Layer 6 of a small transformer language model trained on English Wikipedia (10 layers, counted from 0, width 96). Numbers have three digits each and are written without spaces.
A neuron's activation on a vector x is SiLU(gate . x) times (in . x), where the dot is the dot product.

Input weights of the MLP neurons that the questions are about. A number n stands for (n - 500) times 0.00071.
n11 gate: 468427521468365550340594705641350321789660461518630497536518447488463551382348424347570435512497691546475612388518558525584450531630478399650563564557547559488578533471515705308506534574606500543454535383370367500481590578582309441406661610387425621386676548589394608558614476621320605576
n14 gate: 446568585317264646525551526377535208482466638503404457730678385390648413469630591618504589458477675691673568615510552606299493536333453493521548567706469514342555638578504350636277581379453443602408635693389589581651517566496644217419661451649668430465389659504615543299446420622482490475
n27 gate: 610542646496448443666542687685307399489507504589453289617552433680466649613353557525801543870403474648564268328434474337388402519507375339540622585493529545379554270593566394638346356358418422474677458437455765750519239532544379627570436585548314445478485514355500671577545507451456641515
n45 gate: 507667445660513368391675438594240539421672344473558562342514435580627507668525368503602572441666454393363500439265440504385511376251562531392580354437620722521465497329504388306624493439338557440553430518475562659652346521320715392263576270553473419550672413382626654584536507507294483718
n73 gate: 563433649288362572541391492538577522444638604571514444656678560443507572572551633504617415280565562636444370574624369367377601459475350382371632390435262563588950658396595496455265548541507396438592614481526536295178352532427591504687548533482646409548481439458609496476526322746383377249
n95 gate: 466564480386484540575604471325514436660510486291625332507468543466511524559260366318754368517320462539379908443549323430717496511611346357668432388652602542493500544456430507504446717412518454535476569433525486437577765541413615638695535402507510386479691425297593465397493420408283686441
n113 gate: 525596713559674554517587436590379500177522519469648477224428503446609455407523453513241626385624410620655253599391555438433381653474394494503589516484396467630506256503613516664383620441563533539672413644523456555649535452458500447413641432536642400347349500490410598546543481454513522703
n114 gate: 645367370661388620447636627536451555523497336491666460404526310503536532452705513674452478563479542510402222317490296603386392490561493534538597455449634598368453557480484500330497606474598201568587573568334575445544227613606535575445549577487589372448529459533551572632715334389416620583
n116 gate: 443560476452713580564615574500328500614485549386494437583566626494497656733654519655466647534367506525538579623543362547698399615564538437391312537583350531615524667591311402557416357613478697581519478487337596568445317482469519503463576630410568380519566558760451412541412310642472558445
n117 gate: 638528577549655719682565504725560444337484529516443517421718573529612313521441811679197443467492668593724208607416651436425577383437626566641521691626254628551558838349699617204619593372513564344432557722410660698518471409470248273458388627521625529492491612434483261214500785461627392483
n125 gate: 766614496444504401535385548264415481559530504507216673428628586485917303717274480504642426451399274577653441602359622593583574405435472496492226720477258589692413466363542401403272400414453368665504468644492407427468458459558592746619578423450500790500403485675538667548617538402585402573
n130 gate: 593576448562524418681419340342478547719587345462479559607580420511478585468489537412615528461470564623592511588286418305380416400354367378683023518571403620432323363583626411631619392613467348478471385507729661683571252518263425318625489536597456407576478623496265409534409461438453549504
n133 gate: 537470299412463372442464708352316525504541597419586468653610482621417545312514529500482520451302896479407335572647524479389568428406320768607469486643459244511455335411722483404425662304615489475310431532636596388533528603482651400472454546581631360613625459537200504530436371586556583423
n142 gate: 531730324431584433742496567354453442224590286438399493532475544538580570613461515584283400665383369418536496536518404547120500496687526535570399493359448363632577465564407352540476593395656687561521600290761514340784468598578514485468591550500283684482677605304684446554489553500489535475
n157 gate: 248555310737485568479306253542314492554428661567380450504467621685836508435561402266668349500469226397592504513476488570520425374484365552713548356524444583410476540427418484467448061429396235607299394687425544447178654629709475683537450599368551476401438661372606375238749382525344452451
n161 gate: 461492547558454492665674283484447268480613421310531603404398553508475567727600629421452332413523304739397406676604240322203562479472640367484264516691391480407445661542492520463547230679582342637532442675504676392184619547564612451765492524431669620374859472446648182423467584496613647460
n164 gate: 572271472486476555526445518522410511464434490524469416504676398647588763757493666297493414767410560765635417634557673500367638251345529455493465289429607536436521584440589514413445404323525647475842220547316559436336570451400606663568688543586449532547475609426567504564536574475272486564
n168 gate: 645476646579411614591649477322494417660524512512445565332306452651561553357541510472509427574497610335420551692350484421332513681353678586617420525684527647506581386513437593538635330545314481298472451503427739465279435549446484622431522456449518559459420256343525417470465616436427441487
n171 gate: 529596577506541458445352320531345656752623667616536466424490449441579569536483548595573487332585440433462531306261510530566435349298555464516598272497364341627355611458580321493601416223565608540487652507483406473374536552443457500447483353211758553315598507552599409341622480527456645414
n173 gate: 462529471378481606476507411276550658618561523532574405516493493350323562250536565650573407503404576310476594561487372684464510381441476649399481440579513517341569581545616441167419520654537497490633761524419519248490562568265464207364422540437658691470497487631536554440369572490311395470
n179 gate: 663436425554477427554475731536440536712695601398466500703579471362590448420401500531687599583431563415554579432489525695267554467315601369483586217500568571376677490548472332686373719479421746578553394464679548359537531420302233288451654535504443560546654503218546525322479556597465493598
n185 gate: 593429671671547396552583139692483541445536454571435394706405480503315513821487666605427370444403503571589575646513699709477527555603596467746552419540318490594441484342299715456526523422377534423597375500446594360605550405483480347410531477651487653490432641375470449510561410449383421497
n189 gate: 326567473356582471496393410746528634465561596466669422593451539548607493404386842627379487575298424357674362475566503441545504489452635493476605514469419342549353660697451318479574451482535707507378529507380388625271329606632597299642599497437526548650563551500431577344514466670674236739
n191 gate: 560458698330555728485477454421445344425607532489529496507489597493477225446302466269482319417380431574384440429398653677652646681624602614500464423551418333353532457565511467686261573626679393441860637452645639537296659565390737593672660460633423478526452478321598407455377573720559453391
n199 gate: 458759309444357534611500269533453442548441525431227419564402438511445447682550511507823587436422407746474548412564525522372416470618555591500532507404598369421224511485576692515433511573537464341695720365336532256560610535514651456719456453384599654739602748302629467527642582467511472393
n208 gate: 444539532553503251496252636511614522637557622440348530590500504461728468269715462464573535507374525295429548589619326581432619369529321457625496357453500411573730536366197709319596547367574603383646696674618340387630489350496761548369659442416590605511615471356663489514655381344555561337
n224 gate: 703658394535706783590466356347404363407588697271567422428415415568354439605653360701362366518456522581489400400261645625543652504608455500464358339316489478609378386489708381522596672323437795398613606581648472638492389589657627544351389376533528464419548371515688459399570355426383486482
n236 gate: 658481825413463654540416395588366686639504331304496752457279317711412527748438553358461545231573372598552373647399465716361639480399528500450687484523428263410546615356344535552344512654496322441469557583448789512373438611516597722680579390249522508508365515427318603362548690265555508570
n237 gate: 535410558587516521476490503741672361380493414526533411420381695470603305261366601470507441457648490369507520575517470416513705352513411641418471453510591626175503205676487420588448571415285696571356552622571614483391391470456594452493497601483484307571394718650354374490503480466453272527
n246 gate: 627768384551401434705581644454348405512394507478324608552496661611531478578586551552616489481609238485381615504575866424266887546504346357459621334575493443508507426547515418531405602515603439462557516847454368609378719552451384550429561379610507597515534408371347774464603381293515244489
n248 gate: 597348586757310508611353400373539477551339519563365769607602492598381412634411296637681343462399627841504559563446611554302362552423579632534504465270369445492473602395631557367331384301319348376659384480488338701379576580473669418326783686496456588558688333512328598548414477382651424669
n11 in: 342661528442667680776533356461659471477479637521279458638484465354380425569610507693614423553461516382526461445459563357587436503628468660578324655509371583475578596643446497439488414577394465608557493526538555535477506540532421654434359560535623418519439469641550468494843704506281441387
n14 in: 595414497439503459439752332419563537743391519494497510497574392574344588546592490533467663428497431434466480322736474434526520554431561458653474626602692386398441448597437353393474536523567497421414640463487404450334409166374385604322450762440698645630423526613493577459500221423566389681
n27 in: 421629644413525690473427550308628337428341515356562753430549549559745467552511403610470641331658504384714489504366511538482500608541719431346434508659435685474327292433743589386344478557652141478695399273663333597473507280466426599429504579477518426549405276570485322703629433561522360385
n45 in: 453491665388439600477520604311568356589525551528472755426288454484345608452651530691465525401524657399675447425513564425560648367497656513427503464474547595713551547558561551497560387467605360503497557699673563648530615497394696562484470665578365497266438494483337399488650734286545675494
n73 in: 452589255507609679690377448303384555465519519381665492527593284538421447607465767743554269303554573539410559539194339624447488508481433560500376512351388477473553515367704294477530554566531352646700325601477654227661606466538803324581344454407452481318414318424454664331348305461380602362
n95 in: 678520466466507536554648391428246177543408380456466676635719504497539414587357391583559374483372413489625717375542462761524607500535518541596486237517391383563593377404612452614204447486372348514605446326354551591405483637363493596371425721426447434391454517275580660480436437464532310375
n113 in: 274602302457523447563511454580424355566397430444527531358583410617465520520500270668415606493442619623434392514568507699722417546639598583671670586328526431589594637393490480462371510151462376534592574500493533670278641433548480666606486425411442697782420346475368638562573659556555611592
n114 in: 443516484462320667476527473564789256547564694389548378653380463532395416435546538523520350685466664583402634527444379533490497527585402564461481573301385623447545503576269500503583381427342643345493633543406506454911536529418507359714584477536318441497537393596346340535553454560418445611
n116 in: 418557399304689486625527429339470370513382400687510510516523463584208587510605554219569478374405546408644403600451598592241463547591534394523276671617395470566358635490408399500529546560497583434401571683477481624552607519303513683510467418457341653464394419674572420331337588510507474555
n117 in: 671534397485489668402516254614556364407535558332400492257656407477622586633362406555686584403474492556144681464575472659520318683382472782348628349465512496650340488579512449375673448688540592528762385488448492358322387508480350403528283444743771685416460644627386564575781516185575516626
n125 in: 433485373493409839255591520251477340606500421530639792492726677666670530637358440212473564451298370326602488433672653570576421445477563598439545554672504590485470673626662473477373488668433523404569400535379290650322686663535408621581292515275562661395324530508492570239680351414519462515
n130 in: 380556645422341462556613420417364626571429446606447613674507657331429608812635511514274461511383821522631452519456413500601496368515654557536554797620596337376338686446485540507682577663481644562273394467437607394496449457463445340438396419518497493378325259637533589490296685489636759369
n133 in: 582706328440344691534486476541440403416433766611474781513470325380463425422559250610536481334426641473423473523562605583555675639431402426468558474461743563345503571549460624487455394627520243606550336510590497434583650445477549664477490427520387625480339565428297590575717611440609484556
n142 in: 525418532589528668382686718580467455519633504621568409127519564424557584416511668424511346624614537437508556376643551441606372584555265471297381504445575549367485616306533431605669659575173463463426439429403374482392613775304242485463462237485627709571309442615544623500418441425363722592
n157 in: 601342685554352287500627488393345470626656382554609473344492347709569544544814473341425496437577418669687805450537530508555408373559423412592526466545649424388681643264665426610434444401458568418440659739546438466422578434755563420414196432485603496594572540356533572429439418370721725232
n161 in: 492760614341733809573427492363745464608390477538614158360512612623629709648578524508492542662471430575632364620718555567438516472601737500500400579504683432500539550628315543221546748397704603563535532579452420547516496608367668556602508512741642282362448604402153560377488527616480581293
n164 in: 466554572677607482522437419129707611598360556395687420323566762577670625517591545410818403586627200456455571469799288623616402482539379504359632701647572456596444637651692483345538399345678214168404446469429419661665345440552374172648119631544421513386513470414275610533469465669316337348
n168 in: 665561548248402673556472608361523523785478695487469583308363335743592571384630444580900504664652262364633550560786518541549799305375445649358443319549155422356309399628482562290798211459427300671261523628450202432344580500284513596671592274446423500391468442233348591423523406642459584608
n171 in: 575406500402426344389419591590405487547377462598490467329404543638477555526357470561500313539405698503513527500536659457674646430439272401385580477591541609601526631527592481487465716245670625454336412483467557562671484644549656374471497624664307445645576426619231480472546396786441471429
n173 in: 615453434550567336401563580576562274628256557562312467602467572627675529564535570557590500595458378526540569277474567692634526473685305576414339545378672601690538481354384513588516371317352487578558563595690500677642580446619587448600582322545291603442566557560458487405516417559397560433
n179 in: 564583400612622466497469559674423574510455774436610483576423436585667579464510469569639645490600364346565432426381569607480222555566524477595607356474432527626837539503547312432442613483493403550497548645578629410535595327274656595331605463597487593510473402231477672484716424500710513450
n185 in: 540318601601536239460414446701571638414463473514565615434440400613421711756364388531636391476454507447450532461570364637476457550406626592545527644261510620465435722658426614521537598532553648560426341635454422524628486696465451507647454623528327170458326586758528390517578191418633562430
n189 in: 393682646333528564480557446503441407523519551734471356591560293423758597357301507613461395529512581408259557413575568217423593372422440541622404638416551669670429417500608429407643362517473576359605585546490503575469542500487647407412397589490425477516384526629299288406440477637592523298
n191 in: 419588449503454391558543751320358667328377410547483803448408432534604625514507427517454405618207458599604568672570629677576615330434442726424524578643595383570545648242440503361609356585432496704556653610357609335239597534598402539451246616553503381564443452580521578373518545532394393441
n199 in: 653513716520695486479605496444620270469556480598645437366414666364323366413500458430371539433503405500500307510453345452610528444295573368563533442665523466609567394635643436679385303455307500412374672651558582744518430463476351617470410473302439338486617257356544613458435362324500533621
n208 in: 640420539533418615665439574427410324377569503461461494583343582521506427282488538561540467652703599447503377528552475344732532452380471503467506425331401603435439409594438442519452354459494619568469269550717449590445518306522528553370365246488438340310616375439399600414607531330494442608
n224 in: 728532461606610497490493171438355422296568497397626425381561507422360549510567562510430435513459447584561262398358606601609561359589291363624526533639400652697612418577577332463519413514208476467714593520571442430497480399437653408570347650550522503507405500323732409440483328650383415470
n236 in: 332560301539162491514532449587126586204448482573600505602486709798363434571576653364696283852475665707514518423611833424729536399318537574425570733416448604809491391735478500319674549640787446482531685582745583705533354360330429595545396496406675660509337535491544663219568531377473548665
n237 in: 297390473847500532535408482511451367620389514410527475575626683564482463404648489354424353623455486642655493395349507424476641340709737564656514365455433629624551530344645541563594659605486699507362471689591510566399292459683579412569686493597345517500731408522438472454619651500545548266
n246 in: 397603651844528650348557296546635759723302489607633295489474360547504463408430635281404507569500648601159247647356570295445738481489355605671438604548352680515383395492671394387388396508421530485533442459508478474671463682496415447574560678582521412694447464315552568514331485406470471518
n248 in: 473575589517610419562413562707265604352572590520486402451586370323348392402588672469560411465467408575579612471223303557479558547766652548722386560630545364550601448493624378615500613382576621376465350446593524613578741611436437561606575390379527409514428437518163683524575328583606246672

Each question shows a token from some text and the vector x that enters the MLP there. A number n stands for (n - 500) times 0.0089.

"\n": 521454453504522382429378373542610430409417527428450408518503496399343541468301442454505678384299463715697764342695430408372575435449622395373396617388599582596492508348591361449440351489511366685522420528431386632689550470588488569419493229323479493488397421545499502456526507626522544488
Which of these neurons fires most? n125

" transfer": 464622406404568737698501329493623416439305589490515667507501480416573609478560535313678545344518597467537340442783401432597537415544670382380294537606544490611378282685390551455464605539546529617368459571443443549477404394399494396419435563441474454674521389503427458582566655632519502710
The three highest activations, in order: n161, n116, n157

" much": 434532569553603580384444556509652394695490507522524557453545794595420631460475461600598456353513489467504314324671686486443604382521558299578440407583610479713249479552358534484364542560614556639470384518360465490645462494618423251366623456407465601501409469440507390559501648470537522572
Which of these neurons fires most? n73

" cust": 406441304661448626660437398574560387583466360573576451487400408434577513468515432570567454362505578205674359511768421595666578299701476396353522650580577470543545407613564462458457602466380636600368551505529427571556257400566466282470472476404400454616484412336385545485521508610472583291
Which of these neurons fires most? n237

"ers": 390518483358485516481614533537617473507623662537647381473376460372543481542492507565579470375578452301429333369630531457686599512644385471227488470509639499454533480471331609380499664633576514511545484539340239520730493478615493542563512641456448610422547501606459704427436566762442588407
Which of these neurons fires most? n11

"r": 416577479682418596597572544604520344469430337628606619552423613239303419522754397588604701341602508525501460311495689425518477495558394549632439343542648548502546424597399607513310410491589449557491677437569409563558467455585438443642347463363658471473447395421643574373518539392270523528
Which of these neurons fires most? n199

":": 579495573414488585627381410572517480374464590464509329506525459399580506313495506538545636370347431758588644466608655467430542445463631455444548485447633553569510414404549564415617536420398444628535318422402395594860479400647318386476439354423558508524362465568564455496453516501526581491
Which of these neurons fires most? n117

"lected": 423504318513729597567342495550470548475536523594423535504539475447308497459546461508549595392325571593508456336603498471400538439322604481392286402582533461633514462482349584420354473423475603683428466468415496485822371409470397440447582548603406623589353521609391465555392485401425582721
The three highest activations, in order: n116, n157, n133

"ce": 450502542479612739601577516717603454457374557416603594500526594564569410587545552383433744399628665565439511436577606466460532519382488476365543565528539438628497296503428478535338545425553526703483629352565497293676496352546560519469367581454477437502436588428262706625348597753548607581
Which neuron fires most, and how strongly? n113, at about 0.7

" European": 453468601550665408479445460649430334495580401676637513561578505387371555623445479519453364301455504463396459384654562394487451548539601492331454392483730460710341376488342554484468539560439492685556401568409514643781571444583523470334471439471467485656517406406279519497615523682552604490
The two highest activations, in order: n185, n168

" Row": 519535484578412447459503396553618425407366562603586556400332448295542532312428500526542574599637537387553412350680652532667714601603599310451575499544646569621456365380536415507367565694465631648406560443507447590724456520567508541472427537457568567460717486484390526596392525514686683483
Which of these neurons fires most? n73

" year": 657450472350629645570508411671652452627611590532606421401506475356310475425402547526518471413551559565528444358721529398638490375437619511360394599520543470543243468575367488343533443461523502537343474517516402556625546324691349357332417614462572652527516182504360389506491574614466505478
The two highest activations, in order: n189, n11

"ent": 515465513447587677720470458599546515420479631566534600470402431528308488428658484407443492239415641516455508403513612300568425365424565485446345586466608556579417473503136610511366447417576526643387584545520357395720462369598468466518625540429492568614557431593341489626442513594401531635
Which of these neurons fires most? n116

" images": 432436471475585432443341370489677507430470439531430462477228398369320592478447432473491590461270419466494349389497610458599394416553424356434393457634702659625411531591549485476470529571569564669380509469312442418671470459693356372344383529485330489502441372549392516628611459497575516635
Which of these neurons fires most? n168

"a": 438489495539452505591597492507606434544281550591476491538420415427347366544624563430513617546467485340369425313614643599734586474507601543340691467492626659550634559462389524335488427642663410464446579368600420523659452569659628399452455641359502626416497599704400772418322607533545423442
Which of these neurons fires most? n173

" reve": 471242398583669490544492647691634530566375464546413582505565535626483581415354479612544638448560605493537502414573454503590747464385691359303427405730628591319629414562481402382289542573589526630415513537630394413527564405524509420340440706390406552449516445515535492549722427519425527488
Which neuron fires most, and how strongly? n179, at about 1

" 24": 551574605427813421504556388534496357622477548626453497504411510326567469514439618526532641503531524584502704332505484469614491471414612495441683471488686593652492476431499475409555452470412628686342578481508339675638488423502331505606254496531527538637596354557441523579573648689493671581
Which neuron fires most, and how strongly? n171, at about 0.67

" sh": 330354503467520521528349448346572513510308550584557460514398541480559703469624458510652548477441498381431467256580532433484664387592508297453359614599710419337324238558510597398429535485435471603511579431393505410444459397557444419492236458262428678525544359383529512465603515508623415537
Which neuron fires most, and how strongly? n27, at about 0.36

" B": 339709525495634554585634535693526396385447552446733551413561448448607616453625396555603470385613665436506354269638533439541516309532570455446580482398429284486446366550462621476362552546539559598446648522350348548462541581506530467501268442479528638526539653339347705528430587649518612504
The three highest activations, in order: n113, n189, n133

" May": 627510559463635503520567437619568481623331652651611467521398416450523457514413713527416469502421563605573535323602564636659657661418551589387785714677528543703431381407380588401528377435420559658314408376542423492596543500532392561439368634449500487370525304500477491636431423590464611585
Which neuron fires most, and how strongly? n185, at about 0.33

"dale": 403519511440618360461573416615496536527455579611619453576368416439477414385621421499424526552656521362416397417678437524716644658357635404328493354477735537470392461601444547417451403603521548443488353439429316464735571510573488551501513555479567586525532564690481688617440643862534568352
Which neuron fires most, and how strongly? n73, at about 0.39

"'s": 479543539491589617512414443532536509415436382479563435452555546573279519349556593446522444341526608542458477387683562380384507499603610394474387384482485383525337425471285549464413644506392488604321411526466379418876482496562534391400419525450467602551406399433437398661587462582429602407
The three highest activations, in order: n191, n142, n125

"play": 589520478510393597546426456280598651527630626484532422382523464261537589454510498524716501459483551461299379619577654573622585417460599439308445468653588530688318406569407409398326322524461409526406493451464393428614515383505361590423448419436492449629608242461288608605535732608457520460
Which of these neurons fires most? n168

" ar": 382407469503524481503499436597664421528512557743528403562475650294355489431662456608561440328384554264564498221558614433412457350556544407418441499466488570517378402711708403332497359548485519672438530686581433593631410387656430377576401568427485394488574516352560585553599448375473508523
Which of these neurons fires most? n237

" d": 409601547576372581646287513583661403434548475560443311423339352433504503401495548469645592488550554275444420278747565488449534401524656353450445390641446564459472521465395518421542408564407587659590342489489493598458628498684461411387257650394391429508584513367414534524680475387537536494
Which of these neurons fires most? n208

"ile": 356421521246539388478436520706342361460327621579569555516516361393384385457617510466446635419610547406266429403491558495489519634644427432551414438529537620582529503468428468509431443676441617654468671361597365557653407419472510487657724395630528563543516636636505699627475577648570577416
Which of these neurons fires most? n164

" game": 560486433413446603439473504662536580530434628512523520529535511359259545489576474607553595313431666602414322342508581407717398283554570412294307493516635632615303388494407421417519525425585512448498515487501465532787435346659443399446426498518474494554502285637441470606661534546473544565
Which neuron fires most, and how strongly? n114, at about 0.94

" former": 486556435542508526442436405554587414502446482544353397374502454402437526411468507413571461302358535594560578475650463482440471353484608341372374522486599578509377444486491538458410564381402553564434374573471465681942370464568441382467495354412498573523408372428447383470532378585513539516
Which of these neurons fires most? n191

"i": 422505458592301502521508518493634368483334539568426459481500442378312507531677621406503589585375440368280431418646611529725566430547497456330576383534641639577683578329360535407494351644580408522465552304600425514545481466540628284480445601455466622448527647685370770459428617596503493367
Which of these neurons fires most? n173

" 5": 377633576455687546468470382491482431453529565514551432415526430284527498580575502671648528394471529611440661402529577553514467324373732453406536530436604623706587468449481507387569518399452622723317475481445438659686533391601290457462258502559470465571608384442521551579572523511531591469
The three highest activations, in order: n45, n117, n171

"ian": 470496474496539413516511508636386372546488476671566527396493507497277477530571514592549446406378551429374385402665620347474308588463551573387429443453684481493480404592230471421359646616594699675547534381468387616745565397622602455482423517515578445617455416536333612598581313654436522574
The two highest activations, in order: n133, n168

"out": 417514469376353701627515498570605491498451605546665382536459350497275575441578446640682631425449631485444349478626574544798536333668522435413400381382608545497456451520376434365548514566520456473217562375467399488703361495615543434471605540605516617513741390530362533536382546586580430525
The three highest activations, in order: n114, n133, n125

"iamond": 402502329410404563456550424489565448530453622640610570529406525330537480537589480571489449555520632433464294489718601559671573650485554394198489443334656545589353392802564667471510361706554564545505607350494452533646484493471311458380569380422586509388468466576462723547390575658553607504
The two highest activations, in order: n157, n248

"-": 514567508453577501577367506569591462474519451492463373473492518285482502469396592392475620440311440729535653414593506457388514533412523408401411541508607607513496494373519452362567459354340548633508480442453473647893489529643410503445481288365488541454463539401537371479523553682593674582
Which neuron fires most, and how strongly? n142, at about 0.49

"u": 386466588666458516493588629627533504416518420713487510547478364189566253636539721359535547541443519535286541485557424580418600525387397258385574597605518523605682606327457563539331351609599512535491656595558444453433629376590477474476379545397481572525441401400454613406504507644494598364
Which of these neurons fires most? n73

" company": 524628426516540693634352419563600396394426655448594427560578424521402523496473465459429506473486557563528371385715570336690602366602432408249399435589484529609295421530315526417335607413384622504485399578442404556660422355578537449439417623407496503468525236651409421604581464760408595611
Which neuron fires most, and how strongly? n224, at about 1.9

" and": 482594448516477519477447387522546526548439363643413498631572599331460575521478474582472506500302461401529532336478515363526543426572623284469302361652569516744448429478212325470404638605470505603476433349555507515745404549552266440586486621453485582683504535538475541446605472471479636506
The two highest activations, in order: n130, n168

" His": 471648451553532536600434403412517443458475383588542411362411600302445541521444545623580492427525605466405402409536640468425547557636486320544470578616683458651416499492521475425496525598457467687406633487509411534706465549591682360256325435542380655564364378352364649515615389518465745503
The three highest activations, in order: n224, n142, n45

"II": 376283399364716544528639530619437491352460537482559556449454379683428381615641401314429432398525600554365633388682552439564752658509533574313503528395487568440504548518236574561405506430541588646443489451489433533624551419564372379410381567525401441507347405622388588489452516713369454519
Which neuron fires most, and how strongly? n116, at about 0.4

" a": 425639510507518585510473507510581440536381467547386381420595542507555592435474666504573636485453533245517499398623658398356558393594771258465523469530607469623383482594432337401497407533470519468324426610494441530809528529572529405347512477433434412625301477394409545601535497538472632585
Which neuron fires most, and how strongly? n189, at about 1